Layer 7 of a small transformer language model trained on English Wikipedia (21 layers, counted from 0, width 64).
In attention head 0, each number of a token's query is one row of weights dot the token's vector x. The head spreads its attention over the tokens so far by the softmax of query dot key.

Query weights of the head. A number n stands for (n - 500) times 0.0014.
q0: 342 590 621 635 300 511 533 597 533 640 257 493 552 405 663 459 591 380 434 401 572 492 587 452 469 539 361 353 302 473 360 445 539 500 477 505 299 495 456 569 584 579 484 448 646 448 549 585 656 479 546 416 478 364 561 415 470 669 280 502 682 310 608 387
q1: 515 249 463 441 384 312 458 484 624 473 524 523 562 584 556 543 673 642 453 581 287 481 551 535 541 466 365 622 501 465 475 489 564 462 446 524 511 546 201 366 516 448 286 527 455 608 319 428 274 301 556 535 580 351 457 403 477 514 303 234 547 696 362 253
q2: 668 232 488 448 657 421 554 414 497 257 570 631 728 512 530 602 288 604 728 635 429 544 322 316 586 477 529 638 472 681 356 64 442 645 271 701 418 396 678 589 341 575 381 731 442 479 520 545 531 373 489 602 705 649 648 490 503 557 461 548 626 663 458 295
q3: 541 804 373 487 466 599 484 565 552 726 362 444 235 546 628 148 358 568 248 339 453 551 616 540 449 361 429 480 437 287 582 828 483 248 497 376 627 537 678 531 398 466 529 390 275 385 206 254 475 607 344 390 258 424 379 563 111 471 537 402 542 318 561 729
q4: 547 526 520 698 419 614 471 496 477 471 640 583 554 480 310 506 389 448 737 391 648 451 678 611 372 468 646 509 384 673 415 608 459 432 422 607 365 551 433 527 456 561 724 568 239 646 354 495 381 647 487 508 449 694 506 602 240 677 468 417 650 347 572 425
q5: 200 502 357 766 586 382 580 676 549 503 420 592 347 511 239 576 434 452 746 686 211 530 428 482 448 343 419 658 453 314 613 705 541 676 591 539 354 770 389 437 288 372 590 356 686 594 481 618 735 433 423 692 494 513 736 726 646 245 399 667 430 507 440 352
q6: 389 609 613 548 627 596 273 651 667 948 388 339 554 548 335 374 298 399 28 366 601 535 387 811 229 529 401 392 275 294 550 717 485 478 606 400 732 645 630 248 842 413 595 348 402 663 669 369 643 765 542 208 81 416 456 332 383 685 527 584 423 483 529 515
q7: 321 471 559 383 395 559 367 582 173 443 384 289 547 609 500 375 475 558 548 577 346 586 598 411 645 382 514 624 305 602 565 699 499 548 822 557 626 630 536 719 298 537 230 660 433 483 500 599 456 578 577 587 657 377 588 461 431 636 678 467 654 607 522 733
q8: 326 558 443 532 263 522 346 541 653 665 399 595 568 336 383 537 273 502 486 522 452 502 453 330 589 432 543 419 423 536 395 699 576 620 532 596 282 646 424 415 587 500 481 494 402 443 644 704 563 235 535 626 421 352 720 505 418 610 550 395 506 373 442 566
q9: 573 858 178 491 495 768 654 382 588 487 392 194 274 600 612 597 376 827 363 563 476 468 863 291 510 572 437 681 499 599 534 655 589 507 641 598 403 626 358 632 680 505 625 211 541 488 526 305 316 346 809 546 426 390 541 467 565 582 566 621 295 428 452 692
q10: 418 273 501 368 412 543 722 832 456 530 562 292 423 837 683 731 809 637 351 342 450 707 417 326 528 529 549 608 534 369 542 427 606 567 368 565 575 320 447 584 198 488 283 282 562 352 657 439 642 389 759 462 572 527 427 414 512 527 173 596 555 551 422 261
q11: 744 458 639 357 227 531 441 584 566 618 605 547 612 348 651 295 677 487 505 406 384 493 419 374 414 618 225 423 550 281 637 660 503 571 595 390 313 522 458 282 634 630 400 350 472 462 445 442 546 391 278 491 624 510 459 403 488 358 495 351 528 465 537 568
q12: 532 712 569 505 643 403 287 594 535 614 709 428 373 465 467 310 551 546 483 580 702 523 547 341 293 756 709 427 676 286 338 467 588 480 475 471 481 495 711 532 524 631 550 338 324 557 478 391 391 376 505 580 494 674 475 555 527 427 636 564 530 559 374 618
q13: 500 568 518 372 371 506 494 519 774 668 512 346 546 434 329 538 440 290 663 355 338 508 525 565 455 646 614 549 575 591 392 650 248 589 656 527 462 446 799 420 656 496 444 489 535 780 481 556 404 386 472 476 208 368 757 133 587 668 547 512 327 538 460 718
q14: 498 497 466 517 571 575 721 413 487 256 497 422 533 579 530 490 496 534 509 390 266 814 719 427 605 460 525 298 442 257 651 596 420 496 393 495 407 689 571 351 611 604 600 577 467 284 663 605 432 468 641 470 521 551 412 634 350 595 557 400 533 600 533 486
q15: 540 673 475 488 397 531 329 388 527 354 498 658 611 659 400 523 346 498 614 621 368 558 634 479 400 473 285 349 564 571 554 562 589 477 551 585 692 285 352 449 453 502 416 347 608 450 404 816 470 267 599 635 453 573 598 281 700 664 491 384 368 565 462 420
q16: 658 428 608 476 412 528 721 459 646 440 323 486 379 269 759 696 868 565 391 433 356 503 677 480 575 493 343 345 421 400 607 417 405 500 304 480 380 441 487 844 362 492 432 298 423 516 612 494 452 293 555 329 616 565 477 673 622 418 487 329 538 649 784 478
q17: 435 514 590 421 546 313 514 458 594 450 355 442 182 538 626 598 530 500 558 569 287 563 416 429 758 510 424 385 555 628 303 440 408 542 456 623 492 386 613 363 674 444 461 632 466 654 500 750 689 443 331 633 660 557 423 455 542 412 532 722 645 406 525 467
q18: 451 488 547 367 611 715 692 505 550 471 499 448 656 504 566 467 554 532 519 452 565 448 542 546 488 553 369 602 552 337 474 413 529 465 393 436 524 722 559 392 502 593 595 392 489 618 375 789 458 387 506 518 472 401 394 502 317 557 397 405 512 541 583 472
q19: 520 547 706 713 338 462 413 424 673 290 627 612 242 408 523 690 252 516 312 474 405 484 534 255 762 522 594 442 484 433 427 481 192 523 403 642 495 634 557 480 430 540 442 527 449 376 635 605 495 504 417 588 551 892 635 433 331 556 616 699 871 275 631 562
q20: 494 777 486 651 480 527 454 330 596 242 354 528 667 407 574 585 370 600 485 225 532 369 481 516 593 638 465 543 391 410 446 453 366 530 685 724 552 566 548 601 493 387 519 511 505 258 649 451 598 367 457 366 487 410 772 455 578 550 378 548 343 475 740 495
q21: 428 406 687 670 466 465 408 474 441 373 368 448 366 515 543 639 457 536 464 574 439 245 564 660 418 417 437 530 569 522 654 672 362 765 483 456 590 467 451 683 345 456 517 360 469 521 503 396 504 528 265 561 509 411 563 673 586 376 536 632 508 446 550 602
q22: 454 390 384 504 481 598 379 495 596 599 529 271 445 574 621 569 491 368 500 390 579 500 393 330 503 542 391 779 268 392 669 392 514 500 585 373 651 621 289 435 473 381 446 366 529 651 616 436 611 387 531 429 368 371 658 523 611 591 468 652 462 584 651 594
q23: 605 308 512 578 309 655 537 436 531 438 426 555 549 377 263 482 791 431 564 643 359 454 367 396 561 531 695 491 600 507 584 574 543 408 484 582 729 442 472 498 477 543 594 347 357 547 330 575 224 484 360 511 574 518 415 542 468 498 549 457 504 442 440 352
q24: 497 372 611 554 201 542 631 550 468 520 423 546 647 351 507 522 626 398 520 638 393 615 766 497 424 633 374 463 439 441 716 443 546 472 585 552 399 366 228 340 594 194 515 454 770 662 401 578 388 426 491 494 514 539 383 612 705 336 426 577 552 379 606 571
q25: 430 468 629 460 553 381 422 592 468 567 402 471 673 531 544 523 536 716 489 499 590 421 453 410 446 430 646 450 524 400 492 392 383 639 486 343 521 575 725 564 122 486 599 350 506 295 487 425 739 639 593 524 525 547 503 458 289 615 662 621 466 258 629 260
q26: 575 568 509 375 331 435 440 542 550 578 559 841 527 377 415 308 524 455 589 517 408 286 337 419 608 496 480 430 504 315 284 605 513 485 668 489 495 474 558 327 609 584 452 480 427 399 346 373 485 603 488 437 541 473 619 618 563 659 496 551 644 599 465 506
q27: 914 358 483 521 571 543 533 416 364 389 497 330 693 335 491 659 745 338 600 419 465 456 652 490 489 417 617 462 722 620 545 569 514 386 386 491 517 373 571 650 474 701 395 367 425 560 425 676 424 705 537 454 546 503 455 375 536 464 491 634 442 522 549 373
q28: 588 543 306 490 666 472 700 534 478 274 491 468 682 646 706 711 709 489 449 420 263 553 727 282 641 519 543 458 607 453 498 205 900 284 385 555 452 545 448 685 371 398 324 505 576 458 483 331 529 248 510 933 761 563 599 464 567 688 211 755 670 587 379 367
q29: 540 683 618 533 410 470 388 507 452 644 417 670 605 322 269 302 324 279 469 380 567 525 617 518 561 566 435 540 474 292 466 648 565 367 431 579 702 476 364 322 725 483 548 530 650 514 372 516 431 608 306 314 283 543 511 372 421 473 576 420 384 585 483 439
q30: 452 446 582 636 463 652 558 391 346 419 532 547 473 504 375 467 385 658 728 520 565 605 418 419 622 410 652 591 425 500 444 457 475 539 588 595 557 656 568 600 718 658 556 452 354 565 618 373 495 557 656 263 374 412 344 540 424 360 455 644 684 378 450 528
q31: 585 535 638 466 374 475 522 491 508 279 642 525 444 491 379 233 672 499 586 556 495 613 599 544 473 558 320 362 548 602 601 648 504 423 745 544 428 455 541 498 420 565 441 381 665 363 508 534 380 635 450 332 596 338 452 716 576 356 397 486 478 405 439 721

Each question shows a short text with each token's key, already scaled and adjusted for position as the last token sees it. A number n stands for (n - 500) times 0.0014.

Then comes the last token's vector x. A number n stands for (n - 500) times 0.0061.

0 " K": 482 469 425 620 401 513 630 327 530 585 437 516 546 450 548 474 450 424 560 475 469 610 502 567 499 541 394 379 377 611 473 399
1 "im": 576 443 444 504 436 357 576 135 338 570 466 644 537 493 457 456 527 516 534 450 353 507 513 635 383 437 425 659 316 536 618 479
2 " t": 581 535 252 532 517 544 539 261 493 562 503 551 517 576 404 594 448 404 477 506 586 572 561 563 492 571 395 385 358 623 529 419
3 "rans": 608 470 522 578 681 423 511 92 481 568 406 686 404 544 392 487 617 496 483 489 491 539 507 722 508 431 479 456 429 535 468 359
4 "fer": 483 568 415 492 649 409 659 346 458 528 456 473 501 447 372 430 568 421 580 560 534 499 553 655 524 419 462 422 453 539 633 511
5 "red": 396 443 635 581 519 290 506 319 539 652 556 576 447 423 529 539 603 500 606 528 419 508 440 721 476 416 458 539 531 523 568 501
6 " to": 462 537 417 635 488 451 493 319 506 653 496 570 564 604 512 472 428 358 510 525 439 575 558 515 419 653 447 343 462 547 425 400
7 " Ch": 464 454 265 633 463 541 640 153 559 507 457 546 531 434 458 430 458 448 497 495 519 617 517 479 437 602 409 446 367 603 542 432
x: 373 760 167 534 442 621 699 586 615 670 440 726 369 581 514 555 360 780 265 514 324 365 622 530 511 573 516 525 427 336 600 780 457 562 498 469 689 666 326 534 340 276 645 398 577 436 658 649 294 353 537 383 438 470 685 567 199 518 610 522 390 476 447 627
Which token does the last token look at most? 0 " K"

0 "te": 479 515 473 516 343 381 570 236 498 533 436 624 552 518 456 509 528 479 508 491 517 569 561 567 440 556 530 499 419 537 465 393
1 "ent": 489 419 540 554 529 409 456 283 541 617 539 548 410 579 407 563 577 461 646 439 525 595 560 571 613 570 411 349 493 500 538 461
2 "h": 588 442 489 592 466 382 631 253 433 504 514 526 491 498 513 514 492 531 527 448 439 502 470 475 489 522 433 376 431 536 382 510
3 " E": 522 438 225 644 492 560 693 157 515 506 366 538 460 574 445 426 563 383 446 498 561 536 565 477 456 588 434 360 264 593 472 395
4 "x": 459 480 508 601 487 386 492 183 526 496 577 647 569 553 496 509 535 466 648 417 444 463 519 614 472 470 534 426 424 537 538 490
5 "p": 446 500 414 545 455 386 481 112 447 624 492 655 679 563 464 508 394 492 478 421 354 614 529 518 484 568 397 552 358 635 518 515
6 "ed": 466 591 500 546 437 390 557 233 464 681 423 501 466 474 485 496 532 424 578 389 460 651 493 618 558 500 461 401 531 536 520 540
7 "ition": 571 548 519 439 455 450 596 295 582 587 543 502 504 540 396 587 527 487 657 428 491 641 524 616 528 501 415 348 449 474 483 371
x: 313 738 342 507 396 471 648 493 519 730 397 672 453 504 380 586 417 884 224 511 334 662 506 533 334 287 542 604 335 237 532 669 345 462 624 667 674 530 334 371 415 329 605 391 509 470 331 597 372 425 489 382 658 382 639 540 189 491 456 436 505 566 523 691
Which token does the last token look at most? 3 " E"

0 ",": 478 502 539 572 465 436 586 310 642 707 617 587 531 446 521 561 495 454 534 504 500 562 545 539 493 629 465 315 451 600 499 358
1 " K": 516 477 246 641 460 577 692 284 527 496 338 455 596 465 496 439 405 488 525 527 428 664 551 483 452 556 395 352 357 638 493 423
2 "im": 618 438 467 529 536 328 564 169 360 587 484 640 544 477 465 465 491 526 532 452 357 521 499 617 392 456 406 619 330 538 592 483
3 " t": 541 546 210 545 560 561 565 277 490 564 501 539 521 587 389 593 434 407 461 514 600 577 583 537 488 581 392 358 362 631 532 430
4 "rans": 405 473 523 593 696 410 516 110 492 584 416 677 407 539 400 484 602 489 485 492 489 549 501 710 504 441 471 435 429 541 459 360
5 "fer": 364 575 410 502 571 409 660 361 466 541 463 469 498 459 372 430 550 414 578 559 541 517 553 640 528 434 452 405 454 546 625 510
6 "red": 421 461 637 595 418 275 517 336 545 672 560 565 448 423 530 537 582 495 604 532 424 520 435 703 472 427 454 517 530 527 553 506
7 " to": 490 549 406 643 457 456 505 321 499 651 499 562 566 605 502 464 407 358 505 522 440 582 552 508 418 657 445 339 469 550 419 410
x: 381 908 379 516 633 535 615 545 659 654 406 676 307 499 434 577 238 790 302 588 436 522 667 303 566 415 419 539 342 294 645 537 461 454 440 425 719 559 306 518 454 358 621 163 470 467 366 632 410 332 514 343 435 243 575 515 298 607 526 410 505 507 536 641
Which token does the last token look at most? 1 " K"

0 "13": 456 522 519 639 467 482 676 300 443 566 528 578 507 463 479 428 540 325 623 442 526 571 622 673 585 536 450 390 480 537 554 461
1 " A": 498 479 319 664 478 524 682 152 528 579 436 599 557 564 566 457 544 396 499 528 511 552 549 489 440 585 370 378 332 622 532 391
2 "F": 513 586 410 615 449 513 597 211 527 511 520 584 500 412 486 459 537 367 565 455 534 618 571 605 541 550 481 370 448 515 492 510
3 " re": 560 441 375 583 581 589 590 205 505 634 441 559 490 537 388 552 522 513 456 569 540 633 662 656 382 494 413 472 319 567 494 274
4 "m": 454 504 414 442 541 394 533 182 423 575 492 558 547 506 462 477 575 517 539 554 437 580 534 564 424 510 406 581 453 498 527 359
5 "ain": 530 495 541 512 507 348 494 345 564 453 470 589 466 522 566 417 558 523 654 485 441 666 617 618 548 422 404 418 514 525 616 457
6 "ed": 476 585 530 526 432 378 532 311 465 653 502 491 444 438 517 485 564 430 578 409 459 658 470 638 575 489 450 434 587 525 531 514
7 " in": 476 492 458 632 492 472 624 262 563 768 479 513 504 451 480 505 503 388 544 494 497 526 510 580 426 522 470 362 337 605 516 465
x: 369 877 392 486 484 532 634 537 657 749 412 670 386 636 480 628 240 767 199 462 401 588 616 506 463 497 506 507 358 363 608 482 512 441 414 481 728 648 359 487 469 211 558 254 478 422 385 658 372 318 498 375 429 337 661 509 285 628 572 440 474 503 597 712
Which two tokens does the last token look at most, in order? 1 " A", 7 " in"

0 " cont": 437 491 433 544 430 540 597 263 552 667 551 550 493 500 360 536 484 381 486 500 518 595 579 633 516 503 401 426 327 596 507 401
1 "rib": 502 485 524 634 448 399 377 174 522 444 468 648 580 552 401 518 477 598 448 433 462 695 552 642 500 566 461 435 348 605 613 426
2 "ut": 561 445 438 427 513 370 521 308 437 491 453 517 421 562 381 498 567 496 543 477 467 672 562 579 649 492 417 346 387 516 493 583
3 "ed": 530 526 521 531 571 336 517 292 456 633 432 486 450 453 494 516 532 440 573 390 461 672 483 608 559 501 463 402 545 543 519 535
4 " to": 526 532 406 634 541 432 513 328 527 637 459 562 572 597 500 473 426 369 501 541 456 582 556 489 400 637 471 307 414 567 431 436
5 " the": 378 447 539 567 576 479 727 313 651 727 473 411 434 470 543 547 543 489 537 612 545 523 483 606 479 499 456 320 460 546 512 329
6 " be": 431 467 360 533 496 570 549 406 672 611 426 515 529 484 454 502 520 407 496 654 613 627 647 593 438 606 594 410 348 628 613 347
7 "st": 514 558 520 481 393 346 585 333 475 578 544 489 466 473 369 513 528 575 591 558 457 612 472 549 590 510 428 438 497 579 500 497
x: 319 769 299 587 466 507 744 531 534 716 230 737 459 582 345 538 311 776 269 588 261 423 611 465 423 306 521 623 450 398 579 431 452 474 486 659 804 580 356 497 407 266 610 265 500 511 470 595 446 493 422 468 455 534 651 487 238 573 549 334 611 468 486 547
Which token does the last token look at most? 5 " the"

0 " M": 456 478 439 600 402 490 615 276 586 601 490 570 452 438 540 526 530 406 542 478 486 580 488 575 512 537 369 375 367 615 479 335
1 "ount": 562 553 429 478 498 422 456 191 650 594 639 567 494 547 389 390 479 432 542 562 447 644 534 581 582 554 410 445 484 550 660 404
2 " P": 552 443 204 565 486 564 659 230 514 465 418 545 454 495 481 484 512 376 449 477 454 644 600 523 528 576 389 410 277 650 556 393
3 "in": 507 567 575 690 544 348 612 176 359 455 348 623 482 518 459 530 465 539 491 416 329 557 534 637 583 433 487 483 433 534 563 589
4 "at": 433 548 447 448 533 444 608 31 462 596 496 517 525 605 313 505 533 586 460 408 460 630 427 462 628 538 370 419 332 542 478 499
5 "ub": 475 509 483 425 503 461 640 290 572 556 402 638 420 500 446 521 585 453 556 423 502 546 576 645 686 464 376 404 289 548 442 496
6 "o": 491 630 511 628 402 466 649 159 320 425 415 708 575 517 482 521 489 566 385 453 473 643 564 571 533 471 427 625 534 452 431 479
7 " ": 562 475 251 523 469 608 697 189 461 494 494 566 489 470 447 506 539 454 459 495 540 544 548 523 518 489 436 386 379 518 468 481
x: 458 750 376 408 395 517 717 671 593 720 436 684 290 688 430 686 393 881 281 511 361 561 602 372 540 462 417 577 403 327 589 654 423 583 567 597 754 627 335 494 366 320 611 291 504 463 497 560 257 502 555 319 563 403 521 480 207 484 436 494 493 536 592 609
Which two tokens does the last token look at most, in order? 0 " M", 2 " P"

0 " I": 462 500 442 589 447 508 634 292 559 560 537 599 489 519 514 508 510 351 490 502 479 601 600 602 564 527 390 373 382 588 492 382
1 "I": 518 550 408 526 503 510 581 235 548 465 521 546 443 505 470 495 580 322 521 457 494 547 548 621 545 544 439 389 416 499 483 383
2 ")": 491 653 485 565 527 539 625 322 530 668 585 514 557 460 421 544 462 330 530 454 480 541 601 629 433 497 411 408 549 513 458 373
3 " |": 528 480 469 616 517 506 736 325 509 653 590 479 519 473 511 490 586 467 517 476 534 466 569 452 407 533 396 333 428 530 505 389
4 " ": 471 477 207 517 510 648 776 204 481 617 494 552 520 549 456 478 495 425 461 468 559 640 638 428 469 565 460 383 348 588 513 484
5 " |\n": 436 497 484 651 457 536 646 269 584 712 382 526 570 603 493 582 396 410 505 488 497 561 614 483 498 508 485 253 464 605 516 457
6 "|": 369 350 557 632 380 401 744 299 569 671 570 546 431 451 613 452 631 501 491 545 489 476 576 511 464 497 403 326 421 561 446 355
7 " Z": 528 442 239 586 514 538 554 224 574 487 371 528 597 582 520 438 475 464 630 458 516 662 567 434 474 624 444 268 390 636 499 405
x: 296 809 368 499 530 542 554 534 596 660 330 705 230 528 511 549 401 785 239 600 366 474 691 416 568 398 495 556 364 420 577 654 375 559 542 480 766 565 330 400 304 290 613 200 527 591 641 626 415 421 648 487 360 508 586 446 218 441 458 450 459 432 554 799
Which token does the last token look at most? 4 " "

0 "ut": 506 413 446 502 464 400 481 307 535 533 443 529 447 586 446 506 494 455 582 423 458 608 505 568 612 521 422 314 360 556 542 555
1 "s": 596 482 427 551 480 382 505 276 460 556 456 544 461 498 464 575 478 438 536 368 456 578 493 515 491 502 465 354 457 554 458 417
2 "al": 556 489 526 560 529 371 621 201 446 435 448 619 366 590 463 495 553 430 572 342 510 512 509 501 597 492 446 419 534 510 496 443
3 " for": 596 527 487 654 526 404 563 293 620 639 504 516 491 524 512 534 476 297 562 505 483 549 527 578 421 519 436 337 512 562 512 389
4 " J": 537 468 318 712 543 552 615 195 521 476 393 453 595 489 526 400 486 451 612 503 490 602 501 466 440 606 452 331 380 660 524 380
5 "e": 464 597 450 509 382 528 579 122 432 529 511 684 586 532 424 621 511 634 437 509 500 670 583 556 490 556 536 597 407 537 576 405
6 "on": 512 543 453 554 468 451 594 168 365 501 401 601 543 566 467 485 529 480 470 434 337 704 595 591 618 455 472 510 346 566 530 453
7 "j": 487 522 562 566 440 394 580 217 500 526 592 534 579 496 462 520 444 504 660 430 436 543 532 563 544 554 440 411 499 630 463 388
x: 291 783 294 556 481 593 626 757 543 649 421 757 287 538 440 520 418 669 321 620 368 548 651 550 374 308 474 611 402 260 609 604 412 482 453 653 726 552 288 480 365 312 662 307 564 566 552 631 460 513 649 487 584 430 597 492 128 377 577 384 589 485 614 613
Which token does the last token look at most, and with what share of its attention? 4 " J", with about 70%

0 "ag": 480 463 437 535 456 371 598 170 480 417 383 583 559 578 401 486 505 443 588 431 490 567 440 660 606 511 422 526 391 556 497 570
1 "y": 518 433 488 513 497 384 577 295 430 484 483 510 521 512 469 464 524 428 560 487 440 577 534 573 520 480 405 408 389 502 416 508
2 "er": 565 460 564 600 523 351 595 317 477 551 512 656 489 491 478 527 460 409 544 489 387 520 600 631 652 437 444 420 390 554 529 548
3 "d": 530 441 494 542 625 377 532 174 418 626 455 546 515 490 464 514 529 449 568 440 392 529 489 534 582 550 397 535 487 556 446 413
4 "e": 361 575 496 506 526 436 641 198 409 535 484 647 522 517 416 653 495 551 457 446 455 628 577 516 549 507 482 548 450 516 450 409
5 "i": 399 555 579 645 465 387 640 187 365 557 499 634 455 529 460 591 496 538 463 476 450 528 539 605 587 578 408 523 436 523 463 419
6 " St": 440 398 343 551 467 507 572 238 625 568 478 509 445 576 464 494 497 501 597 507 504 645 550 499 528 647 404 301 348 680 474 297
7 "ad": 543 503 457 588 493 483 659 111 519 582 371 548 446 434 471 471 611 547 480 514 553 574 463 509 618 512 439 455 386 550 516 514
x: 392 817 295 433 345 525 779 613 619 681 378 715 310 579 473 606 401 858 433 659 400 533 613 537 421 344 536 576 363 425 676 711 454 533 525 594 840 532 422 520 379 299 619 272 495 357 649 605 484 472 526 407 435 515 596 476 198 465 536 494 526 567 592 607
Which two tokens does the last token look at most, in order? 6 " St", 7 "ad"

0 " |": 480 431 493 569 436 461 644 309 535 651 585 549 534 540 526 501 534 450 555 462 533 495 548 474 426 637 429 372 422 567 479 377
1 " ": 566 543 261 499 488 600 730 155 507 586 479 577 540 571 473 491 468 423 508 463 566 636 589 478 502 599 463 395 371 576 487 465
2 "8": 515 553 381 695 495 427 671 185 273 490 525 615 520 493 431 354 516 334 516 386 518 552 590 582 525 571 448 507 560 514 476 497
3 ",": 518 554 480 545 503 432 621 254 574 676 605 625 541 462 548 540 525 444 530 481 485 541 554 542 505 615 467 367 475 597 509 398
4 "200": 458 576 563 676 672 387 644 103 482 534 528 766 644 661 375 472 541 409 544 451 532 557 606 639 575 625 453 470 471 557 510 467
5 " |": 420 531 490 545 537 442 678 316 477 586 621 528 507 528 490 526 605 471 533 463 528 453 556 512 440 529 380 368 462 490 477 392
6 " ": 453 543 258 445 434 623 702 204 456 575 563 582 500 568 449 510 530 422 479 462 582 607 621 520 514 544 425 414 422 524 481 443
7 "2": 540 558 320 572 452 454 637 211 311 511 599 588 620 529 417 416 603 336 521 490 524 504 589 637 430 566 394 593 558 469 477 396
x: 347 691 274 529 387 480 647 568 572 727 421 797 306 540 424 662 484 781 260 549 340 514 681 285 391 415 429 475 361 315 627 703 460 485 584 603 692 680 306 546 406 138 659 360 522 332 269 546 415 403 558 474 416 422 625 481 276 537 425 419 459 483 565 516
Which token does the last token look at most, and with what share of its attention? 1 " ", with about 30%

0 " co": 482 492 467 606 373 547 604 238 514 641 384 629 597 553 453 518 488 468 501 465 555 686 576 601 509 556 431 390 332 624 430 351
1 "ac": 518 467 489 540 491 419 587 88 497 533 521 635 496 568 505 470 555 536 568 489 499 560 563 526 651 457 331 429 385 595 641 489
2 "he": 508 383 461 570 476 373 575 180 387 459 438 705 483 629 454 479 613 540 463 491 469 630 622 578 455 598 337 629 421 549 429 360
3 "s": 469 541 465 532 584 366 554 233 399 543 482 523 437 481 448 566 521 473 536 437 426 559 519 536 569 438 450 379 476 497 448 455
4 " v": 490 519 249 537 581 584 552 156 540 705 493 490 482 454 462 494 385 347 505 337 514 647 571 512 348 508 378 457 408 635 532 317
5 "i": 426 595 561 667 512 380 695 198 370 479 454 661 441 522 447 592 497 612 439 528 468 506 511 656 582 568 423 605 364 548 581 475
6 "ew": 484 528 504 557 411 423 544 197 558 503 529 538 485 455 420 546 482 539 613 422 500 691 457 499 520 570 365 409 559 476 404 400
7 "ed": 528 588 537 546 453 390 540 302 481 699 460 465 446 448 516 528 544 444 578 422 465 653 457 656 601 506 456 399 540 545 539 562
x: 435 712 293 477 387 527 740 527 601 756 313 728 425 511 466 561 311 871 379 616 393 572 592 499 381 240 507 568 320 339 652 623 566 467 507 477 863 609 371 573 476 232 569 314 605 497 539 634 498 325 457 414 499 486 600 510 297 533 498 433 659 579 454 654
Which two tokens does the last token look at most, in order? 4 " v", 0 " co"

0 "b": 474 448 473 549 410 408 568 175 433 470 455 687 401 477 418 558 559 474 585 396 435 545 539 622 646 545 388 497 435 501 386 512
1 "o": 601 598 488 631 471 392 629 174 329 410 389 726 561 505 471 521 455 565 420 456 465 607 550 569 548 471 420 604 478 466 401 498
2 " v": 588 542 252 554 477 556 555 187 524 642 474 498 478 429 456 481 364 352 513 361 513 629 535 531 365 512 381 464 394 616 535 348
3 "is": 559 463 494 611 569 324 512 221 441 402 409 589 510 549 456 496 508 557 546 518 394 516 495 655 492 433 418 495 331 556 621 478
4 "ited": 453 592 548 613 540 462 579 271 551 675 538 493 451 455 422 547 509 424 563 468 523 716 476 637 582 582 466 360 548 541 485 422
5 " K": 480 441 216 653 521 589 665 241 505 445 358 477 606 421 509 405 407 486 529 562 456 655 544 487 434 583 427 355 342 632 515 433
6 "im": 451 505 467 553 403 354 602 164 385 599 489 642 531 460 466 453 506 511 537 456 395 533 513 618 387 463 404 589 339 534 610 460
7 "'s": 492 510 507 629 428 473 634 281 613 672 443 503 465 448 593 529 482 494 525 484 572 612 498 507 432 564 435 351 464 569 481 355
x: 355 908 273 463 506 597 608 589 663 755 374 650 390 494 570 677 308 873 294 597 462 570 502 382 473 395 444 619 303 314 557 676 407 450 473 608 682 589 366 537 532 292 533 273 446 456 555 551 323 368 493 429 419 518 606 499 223 527 506 382 408 578 503 656
Which token does the last token look at most, and with what share of its attention? 7 "'s", with about 50%

0 "at": 532 474 516 505 424 380 562 165 529 623 497 512 544 584 395 509 506 516 506 438 507 620 419 518 607 564 363 382 373 541 463 482
1 "ch": 606 419 499 491 448 416 641 290 470 542 529 605 471 490 482 530 475 536 558 441 451 468 479 597 572 502 413 513 418 502 465 484
2 " is": 521 448 346 480 455 492 575 463 656 674 426 478 500 487 449 447 520 382 521 542 606 629 602 460 420 638 444 331 223 626 516 376
3 " play": 504 539 466 652 580 497 604 356 612 629 389 594 650 499 488 516 338 506 511 483 567 703 608 605 468 511 410 400 433 616 671 477
4 "ed": 462 523 566 580 561 340 570 321 487 703 432 469 453 441 520 503 523 447 591 435 467 668 484 620 573 487 465 382 554 542 558 578
5 " at": 436 530 449 665 562 483 700 337 589 681 487 514 522 476 497 520 425 458 456 526 541 610 499 519 495 579 387 404 366 639 537 471
6 " a": 421 494 446 666 456 478 652 269 531 697 399 523 568 561 562 551 513 464 510 523 624 512 519 487 398 553 469 354 424 619 505 376
7 " n": 490 471 363 667 400 516 588 230 453 569 411 563 587 513 424 499 397 463 528 443 500 588 705 518 486 533 524 348 404 627 499 480
x: 403 835 347 524 543 566 539 580 564 705 513 743 271 603 526 502 352 808 359 535 309 467 619 519 518 443 453 607 371 341 562 492 581 461 658 530 701 720 317 392 414 263 642 231 572 569 471 593 402 287 614 359 237 368 568 467 185 510 522 470 519 497 486 658
Which token does the last token look at most? 6 " a"

0 "ir": 459 420 602 650 427 411 551 250 463 481 539 597 380 442 468 505 540 553 554 483 415 571 559 626 556 527 477 430 524 549 527 391
1 "f": 504 505 463 524 395 415 561 295 418 578 431 505 495 418 473 475 496 386 534 406 437 536 561 497 593 443 509 344 389 537 400 538
2 "ield": 542 522 544 595 576 415 561 218 602 531 499 629 557 527 512 464 491 507 651 427 488 629 529 609 528 593 404 359 492 506 568 398
3 ",": 527 520 529 565 506 428 576 347 621 683 626 601 520 430 562 577 536 443 540 480 491 520 543 551 523 612 471 310 487 593 506 377
4 " on": 549 485 453 664 572 439 627 309 510 653 425 466 506 445 534 491 436 367 521 510 400 561 561 500 366 444 459 393 412 573 518 439
5 " New": 479 451 395 671 514 544 566 210 603 571 562 507 488 440 481 404 525 433 589 539 456 701 499 527 453 573 391 255 488 532 568 371
6 " C": 444 438 234 590 469 587 594 127 581 513 444 522 535 486 482 478 570 428 530 509 506 676 570 447 505 648 448 283 250 683 523 346
7 "al": 495 555 471 524 567 479 615 112 476 393 467 630 404 610 445 453 601 522 546 412 536 536 555 512 575 481 470 486 497 503 667 462
x: 387 740 284 466 287 554 637 630 570 647 301 800 332 533 353 699 357 727 437 703 423 565 571 559 523 297 689 482 387 399 580 698 407 417 439 374 743 512 220 461 422 255 587 264 568 390 528 650 357 387 470 458 470 545 667 469 267 505 559 455 396 602 609 531
Which token does the last token look at most, and with what share of its attention? 6 " C", with about 60%